Layer 5 of a small transformer language model trained on English Wikipedia (8 layers, counted from 0, width 64).
A neuron's activation on a vector x is squared ReLU(weights . x), where the dot is the dot product.

Input weights of the MLP neurons that the questions are about. A number n stands for n times 0.0014.
n4: -6 -273 -3 94 50 250 -103 -149 -69 110 211 58 94 -52 -89 -31 -86 2 -7 -93 54 -61 11 13 119 -103 -67 -75 40 -56 64 217 103 131 134 -128 66 21 33 122 -162 47 189 55 -87 38 107 178 -175 73 2 -62 -50 -35 -134 -60 -66 -100 -38 -86 -104 151 62 -3
n6: -31 74 241 -29 160 133 -89 0 134 51 -315 68 37 -72 190 110 -25 104 43 10 -45 -109 104 -133 4 -64 188 26 69 122 86 -104 118 134 11 154 -178 -91 41 82 139 117 -84 -136 -120 -31 -31 -95 -143 42 -93 -82 -226 -65 -66 -90 -147 -48 60 -123 151 -100 117 -26
n11: 37 29 31 108 -219 -12 -44 -39 -97 -4 -114 29 71 1 -70 -201 33 180 -225 -140 79 126 73 37 122 -105 -72 91 -37 14 2 183 179 54 117 -74 -95 83 -35 -74 -54 -133 228 25 -42 61 53 -89 -74 -124 97 84 102 69 -24 -11 134 -62 -71 -87 117 147 -125 -61
n13: -83 -18 -39 145 76 -105 74 -73 238 -210 -57 10 135 53 100 38 75 25 -58 -47 -20 13 -160 -45 138 -153 -45 -162 -74 36 -113 354 -99 8 100 -74 -106 85 82 50 -131 -142 116 36 -94 205 -210 -41 42 -36 111 -29 14 149 -7 -177 -88 216 -32 -34 -260 -78 128 -82
n30: 309 -174 -77 -34 -32 118 48 113 -234 -32 16 180 104 -96 92 126 268 198 202 51 15 6 -68 -59 -44 -61 0 148 -49 -219 0 -108 -214 125 49 188 -47 -154 329 -124 -61 97 -59 -104 198 -48 36 -8 243 -94 -265 -30 30 -165 -78 27 -94 63 72 42 -54 224 -90 -98
n41: 36 -182 69 42 -57 33 -303 -166 -166 -5 -70 -185 131 226 40 5 129 239 38 88 182 134 -104 168 -80 -61 -186 -54 136 -52 -92 -155 -23 157 -128 84 -165 77 77 9 -20 268 -11 -4 61 16 -123 -50 -89 30 -161 15 -238 -73 8 45 -133 -75 55 73 -3 84 -143 159
n50: 68 -40 -1 61 -74 -120 -93 -301 -170 -125 18 104 197 -87 72 -121 -105 142 -97 40 149 -161 65 5 -94 59 65 22 97 42 8 98 122 -3 -3 12 135 -28 12 176 -66 38 90 -205 -4 164 -101 35 0 -69 -40 0 51 46 -62 -67 19 -29 -201 -45 127 -78 -17 45
n53: -206 41 -34 250 286 8 -32 54 -20 -56 -139 352 67 -228 -95 123 39 -8 -78 -167 -92 -14 -81 -259 -77 -112 -74 152 -64 -215 60 68 225 -155 -32 -169 -124 -70 173 28 -135 319 -144 -197 -109 38 -7 -38 91 -22 187 197 88 -222 -9 -136 -202 14 151 220 -40 -61 187 57
n54: -141 -87 -214 21 121 183 69 -71 -80 97 -38 -66 146 170 -40 -113 65 293 -53 132 1 -75 -13 -196 18 -3 10 69 87 52 -39 113 81 -151 85 121 67 -72 30 -71 -50 -82 -111 -26 -77 286 -96 50 28 79 -60 -206 -60 -89 152 -72 8 47 58 -10 -163 -108 55 -6
n65: 42 -149 -176 -65 -104 67 257 -160 -90 -6 15 -125 90 -251 -97 -25 189 150 83 61 40 -7 -37 -220 -37 -60 333 78 404 85 34 -82 -209 -117 -38 -233 58 60 83 -159 129 8 -139 -31 189 -14 229 -68 142 -62 238 -230 -77 -139 47 81 34 -91 -70 75 51 71 153 -215
n76: 219 85 -169 -72 -57 -51 74 -36 -223 -360 -18 -118 96 3 34 21 112 -49 80 98 27 54 151 139 55 -53 70 117 28 29 -183 -32 17 -312 92 164 6 1 73 -66 -17 -82 -131 26 -65 -39 3 -70 -125 23 47 -82 5 108 59 71 -135 106 151 -11 13 3 50 -3
n92: 153 119 47 31 45 -25 20 -303 33 -105 28 -174 166 -111 12 -118 63 158 37 48 87 -128 -171 -65 7 239 -84 323 23 2 -121 -6 -23 -82 -94 -113 52 -204 -84 -131 137 102 6 136 -211 147 8 171 93 -35 280 -31 182 -4 24 -3 -130 -2 -172 -102 111 -55 15 22
n93: -201 -111 -88 153 49 86 -229 -2 -80 139 -4 23 166 -20 -67 38 -60 244 36 43 -116 65 -56 -231 -110 127 218 151 15 -49 41 9 325 184 -105 104 -122 -73 194 22 137 132 -152 128 -199 -60 117 -281 -230 120 53 -92 105 -3 30 237 -9 -37 -169 -124 80 -1 -162 22
n100: -15 -221 -66 -26 -20 57 151 178 -98 41 121 17 -1 96 -6 -215 -167 -52 -198 -31 41 -36 208 -28 2 -16 38 16 -176 80 118 -58 85 33 -161 -187 -120 89 160 -45 58 63 -171 68 -153 107 16 -182 7 158 234 -2 24 96 -69 -133 -16 374 9 324 -162 57 1 -14
n115: -72 54 -128 54 -162 161 -164 -27 42 237 35 74 16 -18 -49 -39 74 104 -59 -92 131 -197 -43 151 -97 -198 -130 188 30 92 158 57 -49 -166 57 -91 229 -7 -159 -52 126 272 116 49 -41 -91 105 50 32 39 -112 97 -291 -144 44 -85 -94 111 -292 -134 88 137 203 -130
n116: 184 -29 59 100 -90 233 -111 -68 28 -94 -67 -54 -56 127 42 275 -71 32 -257 -9 -22 -104 -197 179 -154 167 -216 -84 -21 -353 227 -279 56 20 148 -84 -68 345 -81 -74 109 103 -100 147 -272 75 87 -83 36 -54 275 -55 -47 124 78 -91 44 46 71 0 -14 356 142 55
n120: -173 36 -65 131 -186 -4 -131 67 -178 -73 43 -251 207 79 -47 139 23 147 -61 -225 -102 -76 15 -6 23 -73 51 -53 47 -182 148 0 -35 190 16 -142 -98 113 113 151 -47 186 80 -10 -141 150 97 -16 20 -86 123 21 15 54 75 -136 -112 157 -121 83 -103 22 -113 -133
n121: -138 -8 47 0 -41 7 -138 39 -16 -30 36 47 61 -31 -98 -195 115 -12 44 -15 -117 0 192 134 7 127 13 171 -66 -379 -35 194 -157 -134 -143 -126 -11 -6 15 -27 47 75 199 -44 -163 179 160 -166 31 150 -100 35 36 122 -201 -124 -25 65 44 46 -114 132 122 68
n123: 176 81 -70 113 -236 -30 -230 -48 188 -193 -96 125 45 49 -177 -198 -7 -14 142 69 -18 106 -19 73 -119 -11 101 101 -71 -109 -163 24 -101 -82 -10 340 40 209 -41 -174 4 -45 49 -24 -96 -174 -44 12 4 -5 -58 -16 -17 143 73 -2 40 153 28 0 174 -6 235 -168
n145: 156 148 -7 -44 107 -7 -157 34 -98 -32 -7 -29 -94 -102 125 143 257 289 -125 -49 -198 176 -73 -76 -29 -54 62 80 116 101 106 -59 -170 56 192 72 -29 -17 93 -387 114 -22 -81 -107 10 -175 62 -29 132 -84 20 -268 -257 -139 -254 158 -74 -33 -296 28 -73 58 254 -161
n155: -8 -147 72 -9 -3 152 41 -52 60 -21 106 51 53 138 109 -52 -42 61 74 -171 -26 -155 13 -114 -150 -58 80 55 202 300 -232 79 -102 122 -137 -74 85 26 -116 -146 -19 97 167 199 0 147 -90 68 72 -85 108 -88 -38 -8 39 260 22 6 -174 -112 -199 -2 95 70
n157: -18 120 -39 -114 -390 -141 11 -43 15 49 -56 -149 245 15 -79 196 206 -146 -102 136 -200 -25 69 -86 -21 49 185 -65 61 -56 16 118 168 86 46 138 -2 -8 97 -51 4 171 -237 -59 32 184 -48 -47 171 -97 103 34 -142 120 -18 -53 31 33 -2 54 -74 -8 -2 45
n165: -57 92 -22 102 319 -38 -67 -163 -145 58 -76 41 -125 -21 -8 6 96 130 208 -134 67 -164 -256 -208 101 170 132 74 -154 11 -90 60 36 212 162 87 -13 -100 -33 -162 -60 53 -71 150 -85 241 -53 -78 106 48 90 37 146 15 -21 24 -23 74 -102 -1 -50 64 -69 -204
n178: -129 18 -64 -316 126 193 -44 -93 -20 37 -185 -180 206 -146 24 -149 189 175 -214 3 -66 116 160 -47 20 18 158 -13 7 -65 152 181 21 -142 -76 37 21 -110 142 -11 108 44 76 249 66 82 148 63 -41 -150 215 -66 -114 118 -43 -63 71 -93 182 -75 -296 -13 35 131
n180: -202 73 40 82 -10 -217 -129 -9 183 -91 -104 -182 -102 -136 71 71 335 161 97 -97 -75 -99 59 76 82 153 57 -86 -253 -80 120 -141 -24 -11 245 165 229 -149 -3 172 87 0 -72 134 -157 104 -174 -209 97 72 32 60 -2 41 -75 65 160 68 -54 12 -85 -127 -29 -27
n199: -52 -279 148 -115 255 266 -32 -50 -79 11 -2 -201 -49 91 -25 18 193 69 -112 6 -92 104 -90 -288 -75 -122 -70 246 -123 -207 25 29 -12 48 -124 152 71 -187 97 -36 44 122 -53 -80 71 87 14 -82 -203 -20 -110 56 108 54 18 52 4 184 139 39 61 111 -6 -60
n215: 1 -190 -122 -15 -152 -40 -190 110 85 42 8 191 -3 60 -59 40 117 -137 96 -149 -58 -100 -258 13 96 197 143 2 -138 -80 114 -266 18 3 17 191 11 57 206 -63 135 5 -155 66 63 -97 111 -100 -15 -101 130 140 -14 -101 -91 -16 32 95 -6 8 97 112 45 -43
n220: -63 27 -40 -70 118 130 -138 228 -62 -12 -137 -75 214 77 -204 -144 176 -150 -40 114 -83 130 -150 138 82 66 -4 -59 -24 -81 -125 242 -140 -87 65 127 58 117 153 -108 143 45 -53 -330 29 -249 26 83 237 -116 113 235 -130 -13 53 -382 -101 -53 -47 208 -112 -37 -61 92
n226: -128 -332 63 -146 217 7 91 34 306 -168 59 132 125 -84 -61 -277 -120 23 246 272 223 -191 -94 95 131 101 -120 -39 -118 -130 130 -39 59 -292 -39 -50 251 -66 157 112 224 -40 -40 318 -123 -204 -83 46 -25 -43 99 -18 46 -137 -65 123 56 14 69 -94 121 24 180 -241
n234: 216 -26 49 69 43 -202 -139 43 136 25 -126 -60 59 -219 62 -34 45 75 -168 171 20 -15 19 137 -39 -78 4 -86 12 70 5 0 -37 37 -8 -8 148 61 61 52 -135 -14 199 -91 -105 9 -44 123 -69 -87 -61 173 -23 -140 -40 -138 1 142 -52 161 -63 143 -98 60
n235: -72 -211 106 213 63 -116 169 20 350 -1 28 -134 92 155 230 -89 134 -196 -183 -60 65 -163 -5 298 25 8 -173 259 299 -148 -254 -316 -15 256 -71 289 41 155 479 -60 -206 155 -54 -184 80 -10 -202 -31 -10 -224 -44 -335 197 -145 -41 -120 328 119 -457 255 -184 167 -89 -56
n253: -117 71 212 -34 -74 91 -80 -181 -136 64 84 45 17 -140 -94 -157 -128 12 -144 -125 -22 29 205 69 122 11 131 86 -156 27 225 114 -27 -182 -78 -34 -50 178 -226 -104 277 -45 56 158 -35 -16 -137 86 90 91 167 -84 33 109 -135 -98 -146 -3 97 -135 -79 148 179 134

Each question shows a token from some text and the vector x that enters the MLP there. A number n stands for n times 0.0071.

" Sch": -18 161 141 23 -171 234 -12 20 -161 -49 44 -6 -196 -52 39 49 -235 16 14 75 -169 223 82 124 20 50 -107 -23 94 -49 -11 -12 68 63 10 80 3 -115 -3 -175 -289 -58 10 -21 -50 155 56 204 73 146 -81 15 107 34 -135 84 -104 -26 128 74 -41 -289 -95 -63
The neuron with the highest activation: n76

"h": -202 -6 164 4 24 157 -135 176 64 115 -50 -71 -210 104 -152 66 -103 -89 -38 312 -72 147 120 114 55 139 64 -22 111 -35 -56 37 -21 53 -43 85 -35 -80 60 -141 -47 -8 -53 -110 42 74 205 23 -170 108 -119 10 45 -218 -86 -138 -163 -54 2 83 23 -39 68 -59
The neuron with the highest activation: n220

" G": -27 106 266 115 -94 99 -122 69 -59 -123 75 139 -258 -33 -49 -40 -140 -35 -57 31 -150 73 -116 67 81 301 -57 -9 -66 78 -22 56 114 -60 4 106 80 -51 -52 -177 -99 -75 -4 -114 -119 234 165 151 16 65 -101 2 94 54 -84 4 -15 27 54 -95 107 -272 -1 -59
The neuron with the highest activation: n123

" achie": -87 -65 276 -100 30 -3 25 -2 83 2 62 -119 -173 -65 40 -37 -34 -22 77 289 18 98 -79 30 117 67 -60 -183 19 100 123 -198 102 11 -6 53 -36 -49 114 -187 -96 -120 15 11 35 88 296 101 11 8 -91 -15 -80 -275 -64 -151 -7 -71 141 -112 55 -49 -52 147
The neuron with the highest activation: n226

"mp": -91 58 107 79 15 -53 -56 -78 125 59 -146 -27 -261 -179 -25 209 -136 -71 37 189 -29 193 -11 44 138 187 -151 12 40 -106 53 -124 77 -26 -183 61 200 -67 78 -111 -148 -73 24 -85 -46 37 184 171 -38 -69 -90 -76 73 -19 71 59 6 -161 169 -108 119 -212 104 -79
The two highest activations, in order: n226, n6

" March ": -100 99 35 11 -119 171 -24 131 -81 -102 -40 112 -227 41 -12 68 -112 -34 -53 23 -48 64 14 -39 -61 -87 -24 -50 66 80 75 -19 121 119 0 -84 9 -173 36 -227 -27 78 14 -73 -142 211 78 176 5 147 -255 134 -60 37 -71 16 -134 -11 29 -100 140 -120 190 182
The neuron with the highest activation: n6

"\n": -69 37 -33 39 -93 -183 -34 44 -177 72 -197 127 -148 12 -136 113 -159 -74 -74 104 50 75 54 202 66 35 33 14 -63 169 76 -176 93 41 -85 -3 162 -125 88 -105 -154 -18 -5 73 -118 262 -9 211 81 -31 -157 -77 43 -54 -10 -44 -198 87 92 -66 123 -21 77 59
The three highest activations, in order: n234, n50, n253

" | ": -23 138 181 -2 48 -62 -129 86 -40 -118 -59 -116 55 120 -157 -109 -176 -29 -139 -112 70 159 38 209 -22 -86 -36 -47 69 32 219 -75 24 66 -129 -136 1 -130 24 -44 -66 -29 121 152 -9 104 112 116 41 112 -246 146 -120 -37 168 -49 28 -3 65 -183 127 -149 5 50
The neuron with the highest activation: n41

"esc": -76 80 128 41 -6 207 -42 103 -72 -110 97 -38 -67 -57 136 115 -99 -152 40 105 24 264 -7 196 75 28 -28 -229 70 -45 100 43 163 -54 -50 -118 0 -89 53 -71 -239 -114 209 -6 -79 155 118 100 -20 -15 -55 -34 108 4 19 10 10 -80 -42 -113 -121 -353 -186 -38
The two highest activations, in order: n4, n13

" majority": -41 -46 179 -55 -68 -9 -67 -8 -149 20 13 -32 -212 77 -81 44 -109 -99 74 61 -84 -56 -48 40 10 126 126 -122 -12 205 -72 -246 123 -52 -104 -15 88 -10 -1 -91 27 -90 9 45 142 327 249 -41 -1 7 -138 8 -69 -156 -36 67 -12 55 31 -162 93 -63 212 115
The neuron with the highest activation: n215

"1": -11 -68 9 61 3 27 35 35 79 25 49 -118 -170 114 -170 86 -126 -98 111 4 -104 227 46 177 -223 -32 12 43 -12 132 -111 32 -24 -55 -121 55 41 -168 -83 -49 -10 127 4 141 -92 232 289 193 -105 19 -122 -39 17 -5 -18 -145 -174 44 -154 -112 62 66 177 39
The neuron with the highest activation: n115

")": 73 84 -149 -36 121 -82 12 48 -264 -50 145 -158 53 155 -80 58 33 -67 -116 32 -99 284 47 146 79 -134 135 6 41 73 22 -104 205 -37 -53 -66 -17 -157 99 -16 -46 -213 10 9 25 210 149 129 -44 86 -162 -57 67 -42 -7 -12 -18 130 -41 -159 128 -166 -75 -50
The most active neuron and its activation: n76, at about 5

"2": -73 53 -23 25 13 -140 22 -12 78 79 53 34 -314 186 -38 154 -208 9 13 109 -129 171 45 114 -203 -32 -41 120 -72 -14 -49 -10 149 -64 0 41 175 -232 8 -53 -220 52 108 -194 -38 59 229 73 1 -23 -24 -77 124 47 90 -18 -83 -36 -87 -248 22 137 188 -29
The neuron with the highest activation: n115

" im": 16 -3 150 -95 54 77 -148 132 -32 -11 -134 -32 -255 -6 -32 102 190 -47 62 19 -267 219 -5 90 191 27 163 -26 126 -27 80 -70 112 -60 -49 63 45 -134 17 -82 -102 -152 265 -129 -119 64 2 150 -4 -147 -224 92 -48 -108 -11 11 79 -63 -20 74 56 -48 118 -36
The neuron with the highest activation: n145

"u": -190 120 -33 8 97 160 17 98 -105 -184 71 -157 37 -37 87 52 119 -36 18 211 46 218 -71 111 80 -14 -53 -255 76 86 55 121 150 -92 -52 -69 13 -161 64 -39 -189 -175 106 128 -48 164 32 54 -55 44 -123 -22 -41 -42 24 -70 78 97 1 -162 -9 -327 -92 0
The neuron with the highest activation: n13

"er": -131 102 91 126 84 98 94 -12 32 -31 38 -23 -59 -34 21 84 -60 24 13 187 -158 93 -114 106 -94 -6 38 -389 96 58 20 82 66 -4 -61 53 81 -64 -116 -10 -57 -171 58 38 -82 287 29 118 18 -18 -133 -129 4 -7 30 -54 24 123 3 -104 53 -375 -80 -87
The neuron with the highest activation: n13

", I": -40 2 138 17 23 -3 94 53 -93 -85 115 -180 -148 48 -175 176 -103 67 28 -8 -165 268 116 140 -96 -84 -30 1 68 147 -62 -7 -148 -60 -33 81 -68 -73 13 -144 133 -104 -29 21 -96 201 169 221 -17 94 -107 47 121 -132 -98 -99 -41 14 107 -120 177 -164 -101 21
The neuron with the highest activation: n76

"ia,": -118 -28 75 98 2 -51 69 63 -94 31 55 -70 -85 102 -105 154 109 41 -33 -163 -66 -16 107 14 120 -131 12 -128 -18 204 3 -160 129 -50 -59 -6 213 -153 56 -117 114 -108 61 22 61 256 89 3 -44 35 -282 68 132 -177 -57 -33 -65 2 139 -43 33 20 -36 -83
The three highest activations, in order: n199, n180, n54

" Back": -126 26 5 -16 -113 55 124 173 10 138 34 -85 -148 119 -58 193 -127 17 -14 163 -229 -11 0 56 -105 20 51 -362 114 21 -11 36 -81 54 33 64 33 -96 -72 -46 39 -78 144 26 22 205 139 191 81 -118 -84 -1 46 58 -88 -226 -88 36 -35 -85 17 -245 37 -16
The neuron with the highest activation: n157

"lin": -167 -41 60 -118 -103 163 -53 137 19 56 -82 29 -240 -93 -23 115 111 -43 -58 36 -123 -1 -86 96 -81 96 122 -130 33 -25 109 10 149 14 -204 49 -151 -145 80 -199 44 -147 4 117 18 263 125 73 63 15 -119 16 10 -190 14 -8 -34 6 51 -125 215 -47 149 85
The two highest activations, in order: n215, n6

" E": -43 28 174 59 56 175 164 74 -64 -232 160 -163 -214 -78 30 -13 -161 -112 -22 68 -104 188 70 51 -117 -52 -28 -194 -14 -25 -32 131 165 -48 -32 109 5 -51 -12 -11 -276 -163 64 59 73 111 82 108 0 -51 -11 137 78 23 -40 36 71 -5 84 -171 211 -261 -197 -29
The two highest activations, in order: n11, n199

", the": -91 -17 31 139 -127 -214 42 214 -31 61 6 -150 -117 44 -125 84 -75 -26 35 -73 -109 185 -63 161 5 32 3 -41 -8 189 16 -39 5 9 -122 8 -4 -116 55 -23 -77 133 -89 -13 68 302 111 181 -60 -19 -158 52 55 -138 -125 -135 -20 120 110 -148 83 -43 136 -79
The neuron with the highest activation: n120

" through": -55 -2 109 53 -164 -97 -3 33 -25 132 -41 -27 -187 -6 -37 55 -39 34 -48 20 -50 122 -33 192 13 -102 99 -235 -3 60 91 -144 -12 17 -20 13 32 -155 127 -106 -22 18 42 73 23 333 52 187 -21 24 -267 106 3 -184 -35 -18 -76 31 54 -75 18 -37 182 -27
The neuron with the highest activation: n234

"ă": -146 58 91 -13 89 237 -6 -11 -140 -117 105 -119 -35 -85 83 121 -85 115 -35 181 -64 198 -33 128 152 -54 -10 -26 42 71 123 80 231 -52 49 -155 109 -61 -45 -171 -217 -75 7 27 -152 137 46 202 28 34 -107 43 2 -48 -89 -38 -13 -10 42 -43 -19 -328 -166 -101
The neuron with the highest activation: n54

" St": -91 25 218 175 -47 160 -101 124 -91 -40 -79 52 -37 -73 -30 26 -122 38 -32 -34 -30 245 -74 88 -68 154 -118 -213 44 -113 -16 -34 213 20 63 -23 85 -114 16 -175 -168 -111 -11 -47 -75 256 117 93 1 -18 -46 -2 138 -138 41 46 -124 -12 59 101 138 -276 75 -125
The neuron with the highest activation: n53

" An": -157 21 90 -19 -135 -143 128 139 26 -20 137 -219 -174 140 -34 120 -16 -212 40 -23 -84 134 -58 159 -9 117 -72 92 130 17 -16 -156 48 0 -21 147 -42 -82 164 -82 -11 74 30 -27 33 231 42 104 -28 -147 -167 24 142 -135 -121 -150 24 102 -29 -46 69 -159 108 -65
The most active neuron and its activation: n235, at about 20

"off": -80 -67 3 112 -100 113 -88 142 46 -38 -28 -35 -255 8 -102 9 -124 -81 -42 39 -205 8 -101 20 -113 180 238 -114 115 -55 64 -163 176 24 -78 113 -7 -47 -124 -88 67 -157 43 157 53 307 57 86 20 -49 -43 -103 -35 -127 9 94 150 43 46 -135 66 -151 101 121
The most active neuron and its activation: n215, at about 2.4

"o": -62 53 159 117 61 122 90 25 -113 -147 -7 -116 -23 -65 4 54 -24 -94 -50 100 48 164 -8 108 38 45 -2 -387 59 55 68 97 158 -95 -191 2 111 -92 -13 -116 -80 -204 123 -98 -22 238 34 64 -97 11 -63 -68 67 79 -7 60 97 -27 37 -148 153 -319 -42 -37
The two highest activations, in order: n50, n13

"incip": -215 -8 110 92 -4 229 -75 74 92 9 10 112 -262 -133 90 100 -237 -135 -24 117 -71 207 8 98 9 62 -66 -321 -105 0 95 -58 201 23 9 -49 146 -4 -7 -150 -102 -78 -73 -23 -130 121 -91 310 34 51 -94 -83 28 -104 -34 11 55 -5 75 -63 114 24 47 -49
The most active neuron and its activation: n116, at about 2.3

" first": -106 -13 88 76 -186 -78 -122 49 -19 -65 41 -12 -203 58 -102 77 -218 -117 -25 -23 -125 137 -157 98 -7 40 -38 -78 -10 252 -5 -30 138 -83 72 120 -46 -122 -15 -74 -186 31 -11 -45 126 311 177 42 -33 30 -107 -80 6 -62 21 154 128 125 46 -77 -30 -32 208 40
The neuron with the highest activation: n155

"art": -103 -87 131 6 -140 15 -148 100 64 175 -43 8 -210 -46 79 -12 -254 -128 38 56 -173 125 -194 51 99 242 27 -118 23 -27 94 -124 131 87 -124 132 106 10 -116 -215 -126 -94 90 146 -19 145 80 29 -35 -51 -35 -99 5 44 84 106 223 -58 -28 26 83 -233 40 47
The two highest activations, in order: n215, n93

", which was": -39 -30 -71 52 -240 -71 -74 97 14 27 73 -28 16 18 -113 44 116 96 24 80 -103 163 27 78 -44 -129 17 128 108 94 111 -169 20 -133 -200 -6 48 -84 60 -87 -55 -215 31 11 78 327 150 1 64 -121 -188 60 16 -180 -54 -6 26 62 77 -39 17 3 152 -104
The neuron with the highest activation: n65

"rast": -69 -47 143 44 -21 0 -162 154 99 8 135 -11 -181 -156 -35 31 -90 -164 70 119 -55 164 -157 79 -48 268 200 -124 -15 -96 -33 -101 343 -26 -53 0 72 -93 5 -131 -67 -53 57 142 -86 133 234 -30 -53 89 15 -63 -57 -174 24 -79 -118 -113 53 -36 142 -111 57 72
The three highest activations, in order: n93, n215, n226

"id": -79 30 24 -37 -32 114 -59 111 4 65 -4 47 -227 106 45 179 -87 -19 -39 43 -91 281 -219 64 19 121 86 -223 -64 -47 34 -114 100 -5 -177 21 23 -96 72 4 -80 -2 26 0 -136 167 169 -77 -17 81 -137 -137 -57 -151 -169 -114 188 -78 215 -3 37 124 144 21
The neuron with the highest activation: n116

" He is": -101 -31 -148 118 -202 -144 -141 112 -24 -1 59 -24 5 52 -95 55 24 17 88 121 -47 182 20 68 -30 -33 79 109 136 68 13 -106 51 -126 -179 -32 76 -49 78 -26 29 -191 113 -39 163 225 236 106 21 -340 -166 54 59 -183 -7 -69 -12 -35 89 -37 35 -22 70 -98
The neuron with the highest activation: n65

" Som": 8 17 235 4 -3 272 -74 37 -117 -8 -53 -57 -184 -61 16 4 -223 -27 51 77 -181 246 -102 166 37 45 -168 -45 51 -49 4 99 59 37 -6 -6 116 -65 -101 -66 -101 -157 53 -55 -85 221 -56 220 1 117 -91 -116 -9 -73 -40 -99 -16 42 39 97 250 -216 65 -80
The neuron with the highest activation: n4

" three": -186 74 220 38 -127 21 -21 -62 -108 -21 51 124 -228 86 -122 -100 23 -88 63 24 -83 84 -189 13 37 -17 -20 -73 -85 185 -24 -114 -16 25 -22 84 24 -66 15 -212 -130 64 7 77 38 358 174 -14 40 -12 -178 -18 -24 -33 -29 98 79 5 33 -46 108 -63 168 53
The most active neuron and its activation: n165, at about 2.4

" each": 118 -9 237 -112 -41 -38 6 -5 -192 -108 36 34 -172 -26 -37 17 -9 -142 -52 130 -74 110 -227 155 68 23 11 137 11 92 -24 -138 -74 39 -56 118 -152 -134 -42 -112 -98 -74 -26 106 225 292 135 12 -57 6 -78 -32 90 -67 79 -12 51 -22 57 -172 4 -139 96 175
The two highest activations, in order: n76, n199

"S": -48 8 72 -12 -198 60 113 208 72 118 13 -126 -196 94 -97 246 -218 32 -19 -3 -181 234 -114 26 -34 53 -85 16 -34 -14 -59 -103 -33 40 5 35 -27 -100 0 -41 71 -65 140 90 -107 239 64 171 -25 -81 -133 118 30 -45 -62 -108 -202 169 -10 -54 87 -59 -18 -34
The neuron with the highest activation: n120

" days": -15 1 268 100 -28 86 -52 86 -160 -74 221 -71 -202 61 -125 -47 -112 -78 35 7 -54 283 23 24 -7 -119 135 -80 77 89 78 -190 -51 63 -56 -100 -49 -43 67 -176 -4 -133 -105 154 147 13 133 -21 36 173 -148 22 51 -96 103 202 20 -138 -5 -114 131 -237 -22 65
The two highest activations, in order: n93, n65